Layer 3 of a small transformer language model trained on English Wikipedia (13 layers, counted from 0, width 64).
A neuron's activation on a vector x is GELU(weights . x + bias), where the dot is the dot product.

Input weights of the MLP neurons that the questions are about. A number n stands for n times 0.0014.
n13 (bias -0.030): 213 -10 51 -4 132 34 -25 63 -82 131 89 32 100 -37 -49 -50 -47 -85 -92 -10 60 38 -41 52 92 103 -221 7 75 -78 49 -158 123 7 32 60 19 202 -158 -96 -97 -38 74 -86 -38 91 -16 71 -84 154 -42 -237 -57 -47 -15 1 -48 87 -51 -63 -110 14 -9 -33
n19 (bias -0.030): -201 -24 -147 74 -39 22 57 -31 -29 25 124 -138 70 -3 39 -86 216 -169 -77 78 -11 -179 -219 -90 111 -109 105 222 -109 91 -88 3 181 -22 -48 -27 -112 -60 98 -37 -20 -84 -35 240 138 134 -57 159 -25 -153 -97 -74 9 84 149 -209 34 190 82 -36 19 69 -12 -150
n20 (bias -0.101): -182 -116 -51 -133 217 5 -97 270 -204 -92 303 -147 -89 -167 143 -8 156 194 -47 93 -56 476 -261 58 -357 -47 109 -260 50 -63 98 -12 -8 -44 78 -222 57 234 102 -50 -191 -77 107 44 -180 5 237 -409 -192 132 151 127 186 -16 -37 78 -71 -44 52 -86 -27 196 -186 171
n24 (bias -0.114): -82 154 -26 -247 -206 -86 -106 -65 0 57 -109 6 -87 -69 -89 50 52 41 -228 -244 -68 -129 150 -174 301 -8 -32 -94 43 20 243 -163 -32 44 347 -76 -101 90 23 179 -113 143 188 137 -16 -39 96 -111 -14 93 13 85 185 128 180 -43 -172 -171 194 -75 139 -70 -41 114
n25 (bias -0.046): 206 1 -8 -120 101 4 25 -131 -195 48 21 69 95 189 68 -137 61 10 -48 -154 156 -111 147 -151 35 43 102 80 -106 -133 146 51 99 -24 123 9 -42 63 -132 290 -32 -180 96 -50 -42 -24 -146 9 -1 51 -92 -157 44 48 -23 -50 89 116 -37 102 -121 -2 11 -2
n30 (bias -0.018): -65 -170 162 -52 4 47 -78 -147 79 114 71 -13 -72 -69 -250 -24 -199 -57 43 -49 -104 -125 15 139 -41 -89 -26 106 -68 195 41 114 185 97 -21 -67 133 22 76 40 -4 231 -23 66 -110 27 39 -4 24 79 -108 -66 4 -6 -68 -34 3 -18 129 34 -156 65 210 106
n44 (bias -0.098): -161 -82 53 257 119 170 -149 131 -87 65 131 172 113 -53 124 55 106 169 128 -63 78 99 -102 -87 -213 -104 99 208 -398 17 77 49 31 -76 -7 -132 -54 -179 -67 264 -61 -190 -68 -91 -278 144 19 -237 -106 127 47 -68 -103 11 2 201 35 293 99 42 -65 -88 -132 -210
n48 (bias -0.087): -111 -162 -82 104 16 -87 -63 -123 -43 26 -185 146 32 193 39 12 105 86 -63 -13 183 -187 163 -67 76 -31 13 95 -94 14 9 50 -9 99 -84 -99 47 -132 95 124 -55 -32 -6 49 -83 -17 46 62 -53 -100 -134 78 33 -110 -44 0 -42 179 -58 -26 183 -66 27 28
n80 (bias -0.086): -142 97 53 110 75 95 69 112 21 -92 -89 66 -35 35 -33 -9 32 -61 39 6 -84 -83 -26 21 143 -168 -19 127 127 -53 135 43 167 -28 13 -43 -136 -31 66 -88 106 -96 154 215 -62 -12 -183 79 57 106 -79 -175 188 -46 -55 -112 -27 -13 -64 22 -225 -91 74 -3
n120 (bias -0.067): -102 -5 114 181 -56 60 -54 109 88 176 -46 12 133 -153 -85 -13 5 -109 -77 -34 183 18 -76 -13 -215 77 -110 152 -61 30 30 -58 112 -94 7 -140 -5 5 212 -50 45 9 70 -67 44 159 -15 -28 22 -103 84 -193 -233 96 -147 -122 78 181 -22 125 65 -97 -93 35
n125 (bias -0.059): -25 -147 48 -216 -284 -84 -41 -15 -164 106 162 65 141 84 40 -187 -156 41 11 83 -142 9 -27 220 -34 112 -43 108 -121 151 211 -73 -174 -59 141 -214 6 45 20 53 6 -39 101 11 -357 -21 -6 239 -129 138 113 -134 130 -82 237 -42 -153 -24 -1 6 146 -20 -87 212
n127 (bias -0.074): -52 -55 -72 108 -28 119 57 226 -75 -24 -12 156 3 -106 84 -252 -54 64 -163 27 -28 5 -10 -115 176 -90 122 -38 -180 117 38 289 46 -147 87 16 22 -81 -151 -66 -89 52 -148 66 -114 93 -11 9 8 -98 39 -3 87 -217 -13 -64 3 -109 25 95 75 136 -70 -125
n131 (bias -0.071): 75 -170 88 -125 -17 -150 -30 15 -25 -29 165 -34 104 242 -152 -76 -91 70 118 -69 95 -194 -131 -43 54 -110 88 -24 14 -43 -12 72 46 66 -109 215 -142 34 80 -194 30 126 83 50 61 84 -239 -47 -17 -100 85 73 110 -12 12 -59 38 -77 47 40 52 70 184 -26
n149 (bias -0.077): -133 -192 3 -129 18 -205 -4 177 27 -81 138 194 256 -192 -47 21 -76 54 14 17 -47 -10 -63 84 154 225 -99 76 118 87 -199 49 37 -59 50 42 -129 -5 60 -85 135 -102 132 41 -68 -18 -28 -248 -144 -54 -116 168 -138 -62 83 144 -78 -20 187 -229 -35 -70 -153 180
n154 (bias -0.014): -72 65 -133 -3 -52 -88 180 -48 10 309 17 160 44 11 135 14 85 157 3 -188 114 -53 51 33 -55 102 -54 10 5 -110 24 41 -231 25 122 -52 -113 39 -27 -150 8 39 -82 29 254 -16 120 -85 -42 35 -252 -37 -24 33 -5 74 -192 16 62 118 -61 -89 40 -143
n171 (bias -0.085): -46 -47 222 83 146 -154 -83 3 64 -87 -18 -61 -52 64 32 99 89 241 -32 118 174 -11 76 56 -174 -173 0 128 -211 175 75 95 121 83 -176 -76 60 135 30 140 127 -146 -113 -95 -187 -8 -132 -21 143 121 37 -220 -23 -22 103 53 21 58 -94 -7 -241 94 -105 -123
n179 (bias -0.096): 127 7 61 -24 -81 -189 -81 186 -171 131 -101 -81 77 -21 167 93 86 75 312 -75 54 54 -109 31 -85 -154 -70 170 -119 -96 19 168 8 197 -26 78 -47 -125 291 62 -130 -243 -161 -221 -8 67 -101 29 -35 139 134 -30 279 -49 75 -32 -44 -39 204 -104 64 12 -14 -160
n184 (bias -0.104): -82 20 9 122 59 -93 85 -7 -29 -29 23 -6 -32 147 37 23 -53 210 10 91 354 97 -106 -117 -279 -81 -94 98 194 8 75 -68 157 -74 -191 14 59 -33 213 -114 44 -80 -40 -294 136 -86 53 -113 144 -72 76 -45 -182 -47 -230 -180 202 207 91 160 -18 -313 -63 -45
n204 (bias -0.008): 56 169 -32 162 70 39 81 -209 -45 110 -41 -215 28 99 3 19 41 -43 110 -80 -25 -127 176 -306 121 -158 -76 -16 94 -53 -52 -13 98 35 130 -121 -174 130 93 85 86 56 105 91 -42 5 -19 48 -84 24 -1 46 127 0 -260 -87 -58 64 -26 -195 168 120 69 -29
n206 (bias -0.065): -71 -12 -53 -46 -105 -100 99 232 -154 -17 83 -180 -178 -5 -78 84 -41 84 53 -103 -188 -96 87 22 -27 -158 131 -97 176 -117 -79 13 52 41 87 68 43 -38 39 -164 -22 174 -95 -12 -262 -84 -58 -105 -3 26 6 229 39 130 9 -38 -59 42 7 6 -9 171 238 -9
n216 (bias -0.096): -101 56 -24 -42 -127 13 72 -65 -125 -12 114 -30 30 -59 16 -29 60 152 50 50 1 35 -17 -31 -202 124 -98 90 -94 -26 47 27 -37 106 63 -13 9 -171 -109 36 42 1 1 -3 36 -6 12 3 187 -91 -70 188 65 62 73 8 20 22 -13 -98 -44 -49 64 -167
n237 (bias -0.020): -5 -17 31 -39 139 126 -61 123 -53 139 144 -272 36 -45 -103 -107 -163 170 -104 45 -5 65 -10 83 -10 -165 0 -129 63 -150 126 68 -19 -190 78 -40 -19 55 -26 -56 -136 -16 162 217 95 -47 0 -201 113 66 99 7 87 165 -107 181 -83 -129 129 -52 -181 38 225 -3
n238 (bias -0.056): -70 -203 185 -18 148 101 -90 -142 -85 214 -176 37 170 93 182 67 -57 -147 49 14 130 -86 121 -170 -54 143 69 122 -4 -136 -69 -18 -4 91 -33 -107 -78 89 60 133 72 -104 112 -122 140 -93 21 -127 -111 -162 81 190 164 -136 -66 17 52 73 49 84 -25 -47 87 34
n241 (bias -0.017): -80 -291 164 -16 -10 -4 -34 -63 105 16 -87 -103 59 -133 -93 -139 -50 15 4 78 63 137 -3 -10 -10 -34 -13 28 -9 9 69 117 159 36 -137 115 60 125 -42 98 26 -55 78 207 44 -51 -25 -29 -94 6 60 -54 74 -90 -129 -65 140 -162 30 5 14 12 94 -5
n257 (bias -0.083): -7 92 -67 -43 220 158 185 117 78 100 23 133 -161 185 -153 18 22 -129 -191 158 76 -182 -68 -16 6 -99 32 102 -239 25 -74 26 -84 2 139 -10 146 -96 -136 35 -41 -84 25 160 16 -201 17 66 -91 102 -230 98 236 -43 -54 -21 -129 -14 -35 -23 144 33 54 -80
n265 (bias -0.079): -69 -81 183 -75 180 255 35 135 84 8 -49 141 50 122 -74 54 -102 -67 -34 47 -137 -133 -22 -8 41 13 -33 -8 -94 50 125 297 -113 22 -48 -2 191 -35 68 58 39 -239 16 -131 -50 -183 59 41 -89 54 -94 34 257 -58 -71 45 13 228 -54 -52 113 -261 -5 27
n267 (bias -0.020): 71 10 226 62 -61 103 167 21 19 -40 97 -25 152 -75 103 -46 -144 -85 94 26 148 321 17 29 -133 -6 110 43 42 99 114 24 -15 -60 55 7 -54 -10 -153 -66 -71 3 -116 97 -43 -66 -103 -14 -7 52 -16 -99 -49 -11 -113 -31 -75 15 -54 -48 -58 62 -130 41
n283 (bias -0.052): -20 -70 -19 63 145 17 -7 -128 -14 93 -102 191 23 22 151 -204 -29 72 -67 -187 33 -134 -31 45 39 -53 -42 101 -35 -41 96 -11 40 78 26 127 66 -188 -34 -90 27 -16 -269 -103 -20 39 -50 118 -136 23 -18 -2 -1 -20 8 -22 44 128 42 -110 -152 -193 57 64
n295 (bias -0.080): -42 -112 -17 58 -66 21 0 82 -78 -44 124 -101 19 -87 -115 -44 15 40 119 -134 35 -24 -4 89 202 -169 -5 10 64 59 72 185 77 249 55 82 -64 -207 175 91 -130 -16 -195 -42 88 -102 105 -40 59 -178 -146 231 -147 -6 116 19 33 261 -119 6 -55 -199 -38 -69
n305 (bias -0.058): 155 -47 34 66 130 -146 -24 228 -82 -23 49 101 -44 -83 89 29 -70 322 25 138 53 95 -283 -55 -277 -119 -137 90 -35 -8 63 -1 -36 122 -122 294 111 82 -36 40 -101 -273 121 -219 216 -124 87 -120 150 25 -203 -39 -27 -69 117 76 8 29 -46 109 -51 -9 -225 -126
n307 (bias -0.114): -209 -48 18 -12 -50 219 -70 -87 -34 102 -115 67 -333 -162 -241 -103 4 50 -67 25 152 4 -263 -3 -71 321 -307 12 90 -49 393 105 -5 193 84 -27 58 -112 -84 -12 -30 -96 85 35 61 -117 205 -202 -32 -1 -25 -35 -15 -30 3 -31 120 65 87 63 -49 -179 90 -21
n311 (bias -0.070): -49 78 -194 -29 156 -65 -155 109 -221 63 141 -42 21 137 -23 142 -56 -101 -2 -129 87 59 168 -202 122 33 106 3 225 31 0 161 -184 111 -134 -136 47 -33 29 84 56 -152 18 -86 42 69 18 85 27 -160 -105 -142 23 -155 42 -6 -4 105 45 8 -12 7 16 -149

Each question shows a token from some text and the vector x that enters the MLP there. A number n stands for n times 0.0073.

"s,": 181 247 36 -92 -287 187 -83 46 -59 -45 -338 1 37 -74 23 38 115 90 -38 5 92 208 -53 331 70 -188 -17 -272 -73 148 -245 -108 -238 135 -205 20 -111 -74 -200 -60 -10 -30 257 -148 -64 115 104 85 3 -5 -225 63 35 -3 30 12 172 134 -143 38 64 13 239 87
The neuron with the highest activation: n305

" p": 81 172 12 -144 -173 239 -199 -113 53 -22 -378 26 107 -19 -131 9 75 144 -42 -111 119 170 -14 250 26 -88 146 -117 -214 136 -303 -86 -59 77 -225 31 -162 43 -143 -141 106 33 254 -232 -47 115 2 54 121 70 -173 81 45 73 -17 -7 232 275 -147 -178 27 67 120 46
Which two neurons fire most, strongest first? n171, n48

"one": 74 199 76 -196 -358 236 -116 -58 15 -38 -244 -38 41 -10 -22 15 100 41 14 -51 94 231 -68 168 155 -133 170 -294 -83 48 -280 -261 -74 163 -113 154 -16 -85 -169 -50 72 -53 314 -154 -107 158 -19 89 123 -54 -185 89 -3 96 -151 75 222 -12 -84 -20 37 67 110 125
The neuron with the highest activation: n24

"1)": 84 251 153 -83 -238 190 -111 -105 -82 -1 -284 -50 14 26 51 -26 13 20 -83 -60 118 282 -120 234 222 -105 187 -232 -68 139 -220 -209 -156 154 -202 41 -100 -65 -135 -127 44 29 184 -155 -29 37 130 71 114 -78 -189 152 -32 28 -78 82 262 63 -258 124 -96 77 90 30
The neuron with the highest activation: n295

" offic": -2 188 95 -160 -308 317 -19 -145 -67 -30 -193 -10 73 105 5 -115 32 -19 52 -34 1 275 -103 300 141 -222 69 -183 -118 12 -266 -214 27 -42 -170 0 -249 -29 -95 -114 118 -154 189 -156 48 265 -43 107 -37 56 -166 116 -61 38 5 155 233 149 76 -46 37 61 134 -1
Which two neurons fire most, strongest first? n19, n131

" str": 80 205 170 -41 -152 236 -161 -46 17 -3 -297 66 93 -10 -37 -36 100 166 -3 -123 116 194 -77 229 20 -200 38 -118 -179 100 -283 -83 -136 129 -160 60 -229 -56 -106 -76 162 -15 238 -220 -119 196 -85 84 108 85 -190 132 7 21 -41 -78 276 53 -129 -204 30 44 145 53
The neuron with the highest activation: n171

" t": -4 186 78 -183 -199 288 -23 -121 -31 40 -378 -46 122 10 -60 34 139 132 2 -114 86 263 -84 238 89 -114 165 -151 -229 135 -259 -232 -71 19 -263 110 -116 -61 -70 -133 120 119 247 -194 -33 227 53 9 59 -25 -108 18 1 -57 -84 68 214 137 -87 -107 -47 57 135 -19
Which neuron fires most, and how strongly? n120, at about 0.17

" dis": 88 64 55 -178 -130 206 -40 -141 65 -39 -223 -72 133 -48 -104 -69 225 98 -20 -151 65 178 -160 209 102 -187 119 -87 -196 159 -346 -193 -87 101 -254 71 -175 33 -126 -52 102 104 219 -76 -108 129 3 61 96 18 -220 147 -29 87 18 -22 317 193 -25 -161 -7 47 144 42
The neuron with the highest activation: n19

"8": 113 260 72 -183 -315 243 -143 0 -133 -4 -234 0 -42 60 15 8 41 -68 21 -155 77 276 -61 217 92 -121 116 -253 -43 155 -294 -256 -89 50 -231 26 -31 -88 -119 -75 81 16 214 -142 -108 109 41 144 209 -72 -184 93 93 67 -46 87 272 41 -90 -112 -3 128 128 53
Which neuron fires most, and how strongly? n206, at about 0.3

"en": 136 169 8 -303 -372 253 -116 3 -27 -4 -232 -2 -47 11 -46 49 111 24 45 8 65 238 -115 223 139 -197 92 -153 -45 84 -367 -215 -120 177 -121 155 -98 -4 -118 -37 142 -56 287 -74 -44 175 -46 101 27 -21 -178 122 16 62 -118 127 186 -1 -25 -95 10 96 54 -26
The neuron with the highest activation: n131

" a": 107 177 -8 -120 -301 198 -107 -72 -14 -3 -370 -19 43 -26 24 -23 85 167 20 -76 108 181 -101 176 76 -227 42 -47 -147 164 -286 -83 -175 -5 -183 139 -110 -58 -111 -200 12 59 308 -136 -114 112 -11 124 48 -4 -153 92 -19 174 -140 131 275 132 44 -69 -23 75 141 116
The three highest activations, in order: n131, n216, n206

" Ch": 20 170 27 -159 -262 277 -63 -10 -45 50 -326 13 0 25 -53 -59 91 35 -118 -150 106 192 -47 302 192 -127 65 -118 -225 208 -283 -138 -94 96 -28 45 -53 -34 -297 -86 64 -34 190 -260 96 96 -11 139 125 -5 -144 177 20 34 -16 56 174 120 -204 -133 122 32 117 72
Which neuron fires most, and how strongly? n257, at about 0.64

" st": 169 141 150 -62 -126 286 -51 -140 28 36 -326 -18 90 -97 -157 -18 58 213 61 -107 40 164 -6 218 36 -106 132 -173 -234 130 -331 -180 -115 14 -238 85 -109 -46 -158 -117 45 2 268 -158 -64 187 11 -24 61 -20 -128 60 66 22 -27 106 238 202 -9 -218 -71 87 182 10
The neuron with the highest activation: n44

"ered": 110 222 12 -136 -320 178 3 -50 -47 -83 -347 72 -27 -179 -10 36 63 149 46 -146 110 183 -25 317 124 -170 124 -122 -89 74 -293 -148 -45 241 -123 77 -129 -43 -108 -59 80 -106 293 -212 -82 87 -51 153 55 78 -193 68 -54 -25 -89 28 217 83 -51 -80 112 32 172 8
Which neuron fires most, and how strongly? n179, at about 0.49

"y": 53 174 39 -219 -203 223 -196 -112 26 61 -339 11 -111 -126 -39 -79 18 16 -20 -16 134 207 -11 199 149 -129 141 -125 -58 239 -367 -92 -109 145 -171 107 -25 -59 -231 14 39 -9 239 -168 -86 136 -32 129 142 9 -187 136 84 89 -81 -3 243 72 -123 -35 3 -18 263 33
The neuron with the highest activation: n30

"atch": 67 127 104 -223 -337 211 -23 -37 0 -24 -227 17 -7 -47 -63 -48 50 126 -7 -130 152 273 -13 246 164 -107 126 -319 -143 162 -310 -340 -82 58 -106 5 -73 -136 -148 -23 27 -121 248 -208 -8 209 3 218 122 134 -77 103 6 -10 -75 53 138 69 -65 36 6 31 148 55
Which neuron fires most, and how strongly? n125, at about 0.24

"ief": 71 219 22 -103 -340 270 -102 -177 -58 18 -252 55 -1 -4 66 -167 44 91 -69 -104 57 263 -45 274 166 -153 145 -180 -64 138 -287 -238 -116 78 -89 -6 -3 -32 -157 -52 25 -224 173 -177 -46 160 -83 172 161 52 -209 148 -84 84 -35 182 144 137 8 -41 68 13 149 1
The three highest activations, in order: n216, n283, n125

" cent": 52 207 80 -67 -205 275 -135 -81 -39 20 -350 -10 10 63 26 -36 76 86 98 -97 0 270 -74 270 182 -158 93 -238 -213 73 -313 -209 61 -30 -163 23 -164 -52 -105 -191 121 -67 261 -61 -44 111 -53 19 125 60 -172 34 98 7 -54 90 293 123 -24 -89 -16 38 149 -55
Which neuron fires most, and how strongly? n80, at about 0.66

" was": 83 175 9 -101 -260 152 -33 -96 -39 9 -348 -59 44 -13 69 -73 -10 111 9 -80 213 198 -130 352 89 -226 125 -174 -112 86 -284 -32 -115 42 -210 61 -107 -65 -22 -126 36 28 271 -222 -102 19 88 92 90 -2 -215 150 -161 19 -52 86 251 151 -4 -67 57 20 243 82
The three highest activations, in order: n295, n184, n48

" He": 48 267 72 -174 -300 283 -62 -125 -48 30 -397 12 76 -34 -86 -129 75 55 -69 -128 121 139 -50 282 132 -125 139 -65 -186 112 -211 -75 -113 21 -92 -6 -96 -84 -147 -86 -39 -18 211 -332 63 154 58 140 182 68 -81 132 -34 47 -76 21 221 155 -202 30 100 -19 66 145
The neuron with the highest activation: n120

"s.": 19 259 131 -221 -209 227 -104 -11 -32 -27 -209 -22 -31 -78 -33 50 133 102 -43 -136 85 285 -147 401 48 -105 55 -269 -61 96 -169 -141 -292 86 -170 48 -71 -35 -149 -104 46 -76 272 -136 -65 173 134 -27 2 32 -129 131 98 -6 -90 57 204 86 -114 6 -7 -47 156 54
The neuron with the highest activation: n20

"A": -35 261 45 -122 -283 175 -164 -17 -67 44 -258 11 90 78 91 -143 100 111 -82 -114 12 274 -85 197 202 -150 164 -119 -42 184 -273 -147 -209 66 -201 3 -71 -140 -151 -38 86 -43 167 -210 -36 245 58 187 88 46 -152 126 13 -19 -158 170 199 65 -87 -28 40 38 55 -75
The neuron with the highest activation: n311

"all": 164 112 94 -169 -247 305 -151 -103 13 8 -375 8 9 -78 -69 -41 -2 178 -75 -125 166 217 -32 195 128 -128 233 -256 -26 63 -371 -94 -109 49 -30 4 -44 -93 -235 41 113 -153 219 -171 -62 166 -30 190 148 10 -198 92 9 -44 15 113 147 118 -28 -38 36 73 74 23
The neuron with the highest activation: n25

" in": 21 108 9 -119 -312 159 -83 -40 -80 -1 -269 20 80 -50 101 -26 31 38 -156 -107 108 317 -80 324 164 -164 23 -158 -140 200 -217 -66 -184 -5 -229 109 -79 -10 -98 -70 201 0 235 -111 -132 132 34 103 59 -55 -203 177 -151 59 -73 98 225 154 -42 -123 70 27 157 42
Which neuron fires most, and how strongly? n149, at about 0.32

"\n": 89 183 121 -174 -195 281 -32 -101 -69 112 -390 -44 -60 -92 -54 15 0 93 51 -74 132 243 -148 239 136 -128 117 -147 -39 151 -145 -99 -121 59 -223 40 -192 -2 -271 -115 43 -14 226 -86 -110 -17 72 76 130 -117 -114 186 -74 64 -119 86 256 175 -100 -30 32 -45 200 68
The neuron with the highest activation: n307

"ten": 75 224 80 -164 -348 211 -61 -16 24 -3 -358 -20 -112 -78 9 21 105 155 87 -18 119 195 -70 204 174 -151 162 -63 -90 34 -369 -243 -16 147 -82 100 -76 41 -109 -117 63 30 348 -112 -132 114 -14 31 102 -35 -213 34 -29 26 -134 3 179 78 -79 -114 9 51 138 26
The neuron with the highest activation: n206

"il": 123 101 -16 -157 -287 265 -94 -210 -16 -9 -309 -81 131 -25 -37 11 65 85 10 -99 95 333 -20 221 157 -125 79 -131 -33 97 -327 -224 -79 78 -96 63 -144 -29 -177 -110 145 -112 274 -154 27 179 -64 66 67 -7 -174 159 88 21 -133 200 209 -61 -27 -50 -30 19 133 80
Which neuron fires most, and how strongly? n238, at about 0.28

" Z": 73 194 85 -208 -255 295 -112 25 -16 38 -362 -49 33 -32 -36 -25 101 33 -163 -12 23 230 -93 152 124 -64 181 -180 -155 117 -319 41 -73 -20 -126 108 -51 3 -243 -71 94 126 173 -251 44 141 110 163 60 -41 -157 81 79 -48 -100 122 283 76 -34 -195 -66 -34 178 -17
The three highest activations, in order: n127, n265, n216

" life": 113 224 177 -27 -324 202 -45 -119 13 -63 -212 -104 62 -15 -63 -10 77 114 -16 2 147 170 -51 303 89 -187 78 -148 -166 61 -262 -338 -6 63 -142 42 -45 -90 -177 -22 46 -9 322 -85 -126 96 -111 75 21 -52 -195 127 -127 115 -101 82 273 160 -38 -13 50 30 90 4
Which neuron fires most, and how strongly? n120, at about 0.35

"-": 124 156 64 -112 -253 234 -41 -160 1 122 -348 45 -63 -108 -7 21 125 62 -29 -124 32 269 -182 163 197 -115 95 -35 -87 190 -302 -96 -185 66 -210 88 -102 38 -157 -121 68 5 204 -220 -103 83 90 66 142 -126 -80 130 -53 97 1 76 235 85 -93 -164 -16 56 276 -62
The neuron with the highest activation: n216

" Ar": 52 154 81 -92 -242 257 -143 40 2 68 -384 -48 135 -65 28 -157 130 14 -246 -103 31 236 -91 289 134 -151 53 -108 -119 225 -268 -41 -99 107 -109 76 -128 -25 -189 -41 66 -2 166 -165 -36 181 -66 126 224 -26 -178 219 -41 20 -80 46 228 58 -87 -142 43 37 163 -7
Which neuron fires most, and how strongly? n127, at about 0.52

" N": 35 145 105 -227 -211 315 -101 -6 14 88 -451 3 43 -55 -87 -49 12 147 -131 -82 58 173 -59 179 76 -68 159 -91 -102 134 -282 -20 -119 32 -146 212 -88 65 -183 -83 160 57 216 -196 -6 74 67 142 109 -113 -164 122 -33 76 -133 117 269 85 -41 -262 -61 -77 142 47
Which neuron fires most, and how strongly? n265, at about 0.53

" c": 114 102 74 -159 -233 265 -110 -156 -26 -41 -367 35 67 14 -117 3 188 114 -93 -190 95 241 -59 261 47 -133 117 -141 -187 263 -266 -176 -165 68 -183 -3 -61 -50 -173 -77 41 66 152 -168 -34 215 42 44 90 4 -119 76 18 40 21 23 199 257 -179 -79 36 84 149 42
The neuron with the highest activation: n48

" the": 32 223 57 -167 -346 268 -42 -65 -19 96 -281 -5 97 -23 97 -22 121 171 15 -174 99 267 -56 165 135 -197 73 -166 -184 145 -224 -145 -194 10 -188 134 -127 -72 -142 -166 -1 -54 234 -107 -84 107 17 191 39 -55 -188 95 -54 73 -66 191 189 71 31 -32 27 17 88 15
Which neuron fires most, and how strongly? n154, at about 0.41

" M": 49 191 83 -263 -234 346 -185 14 -36 37 -391 -33 148 -13 -41 -86 89 95 -190 -56 125 190 -41 276 104 -132 200 -185 -125 146 -282 1 -136 20 -33 29 -98 -66 -265 2 72 7 120 -218 -34 98 62 170 171 -48 -133 56 2 -1 17 21 176 205 -137 -92 72 53 75 16
The neuron with the highest activation: n127

" were": 15 187 62 -80 -292 185 -38 -68 13 -52 -348 -75 95 -40 96 14 54 102 13 -135 204 158 -91 297 21 -260 125 -215 -89 59 -264 -131 -179 116 -154 -3 -142 -98 -60 -134 38 -3 253 -176 -86 50 121 80 76 61 -242 123 -132 -25 -31 87 190 155 11 15 119 7 278 115
The three highest activations, in order: n48, n295, n206

" sc": 175 104 99 -67 -199 218 -45 -140 -29 35 -397 45 156 -34 -153 -31 49 80 5 -62 39 175 -97 217 12 -185 93 -197 -177 247 -280 -206 -93 43 -230 2 -164 -48 -144 -62 84 -21 224 -176 67 224 -54 0 54 47 -178 135 72 97 25 55 234 185 -61 -157 -52 91 235 64
Which neuron fires most, and how strongly? n131, at about 0.32

" sec": 56 208 18 -99 -196 245 -83 -93 -63 -31 -389 -2 195 -27 -27 -76 86 133 -18 -153 22 204 -169 285 87 -187 84 -75 -132 139 -282 -174 28 53 -224 48 -206 39 -7 -86 110 -49 231 -89 -40 138 -147 93 82 144 -206 190 33 30 -50 -4 288 132 -38 -127 -30 -28 166 -16
The neuron with the highest activation: n80

" Le": 79 146 121 -160 -297 274 -141 -8 -5 73 -313 -40 -39 -144 -34 -86 134 24 -107 -55 98 216 -136 106 204 -64 154 -119 -223 175 -311 -69 -112 44 -145 111 -53 56 -112 -69 100 47 231 -219 69 192 -14 138 128 -77 -123 118 -20 26 -139 96 271 75 8 -198 -11 4 3 84
The neuron with the highest activation: n120

" ed": 65 252 233 -144 -253 295 -93 -1 -83 -63 -128 -8 -27 -45 10 -67 73 -5 25 -34 5 187 -103 242 181 -219 35 -98 -171 105 -332 -204 -11 37 -188 54 -244 -58 -122 -67 88 -140 220 -88 -30 252 -73 85 -14 15 -168 129 27 107 -7 47 213 199 5 -164 75 46 124 -19
The neuron with the highest activation: n19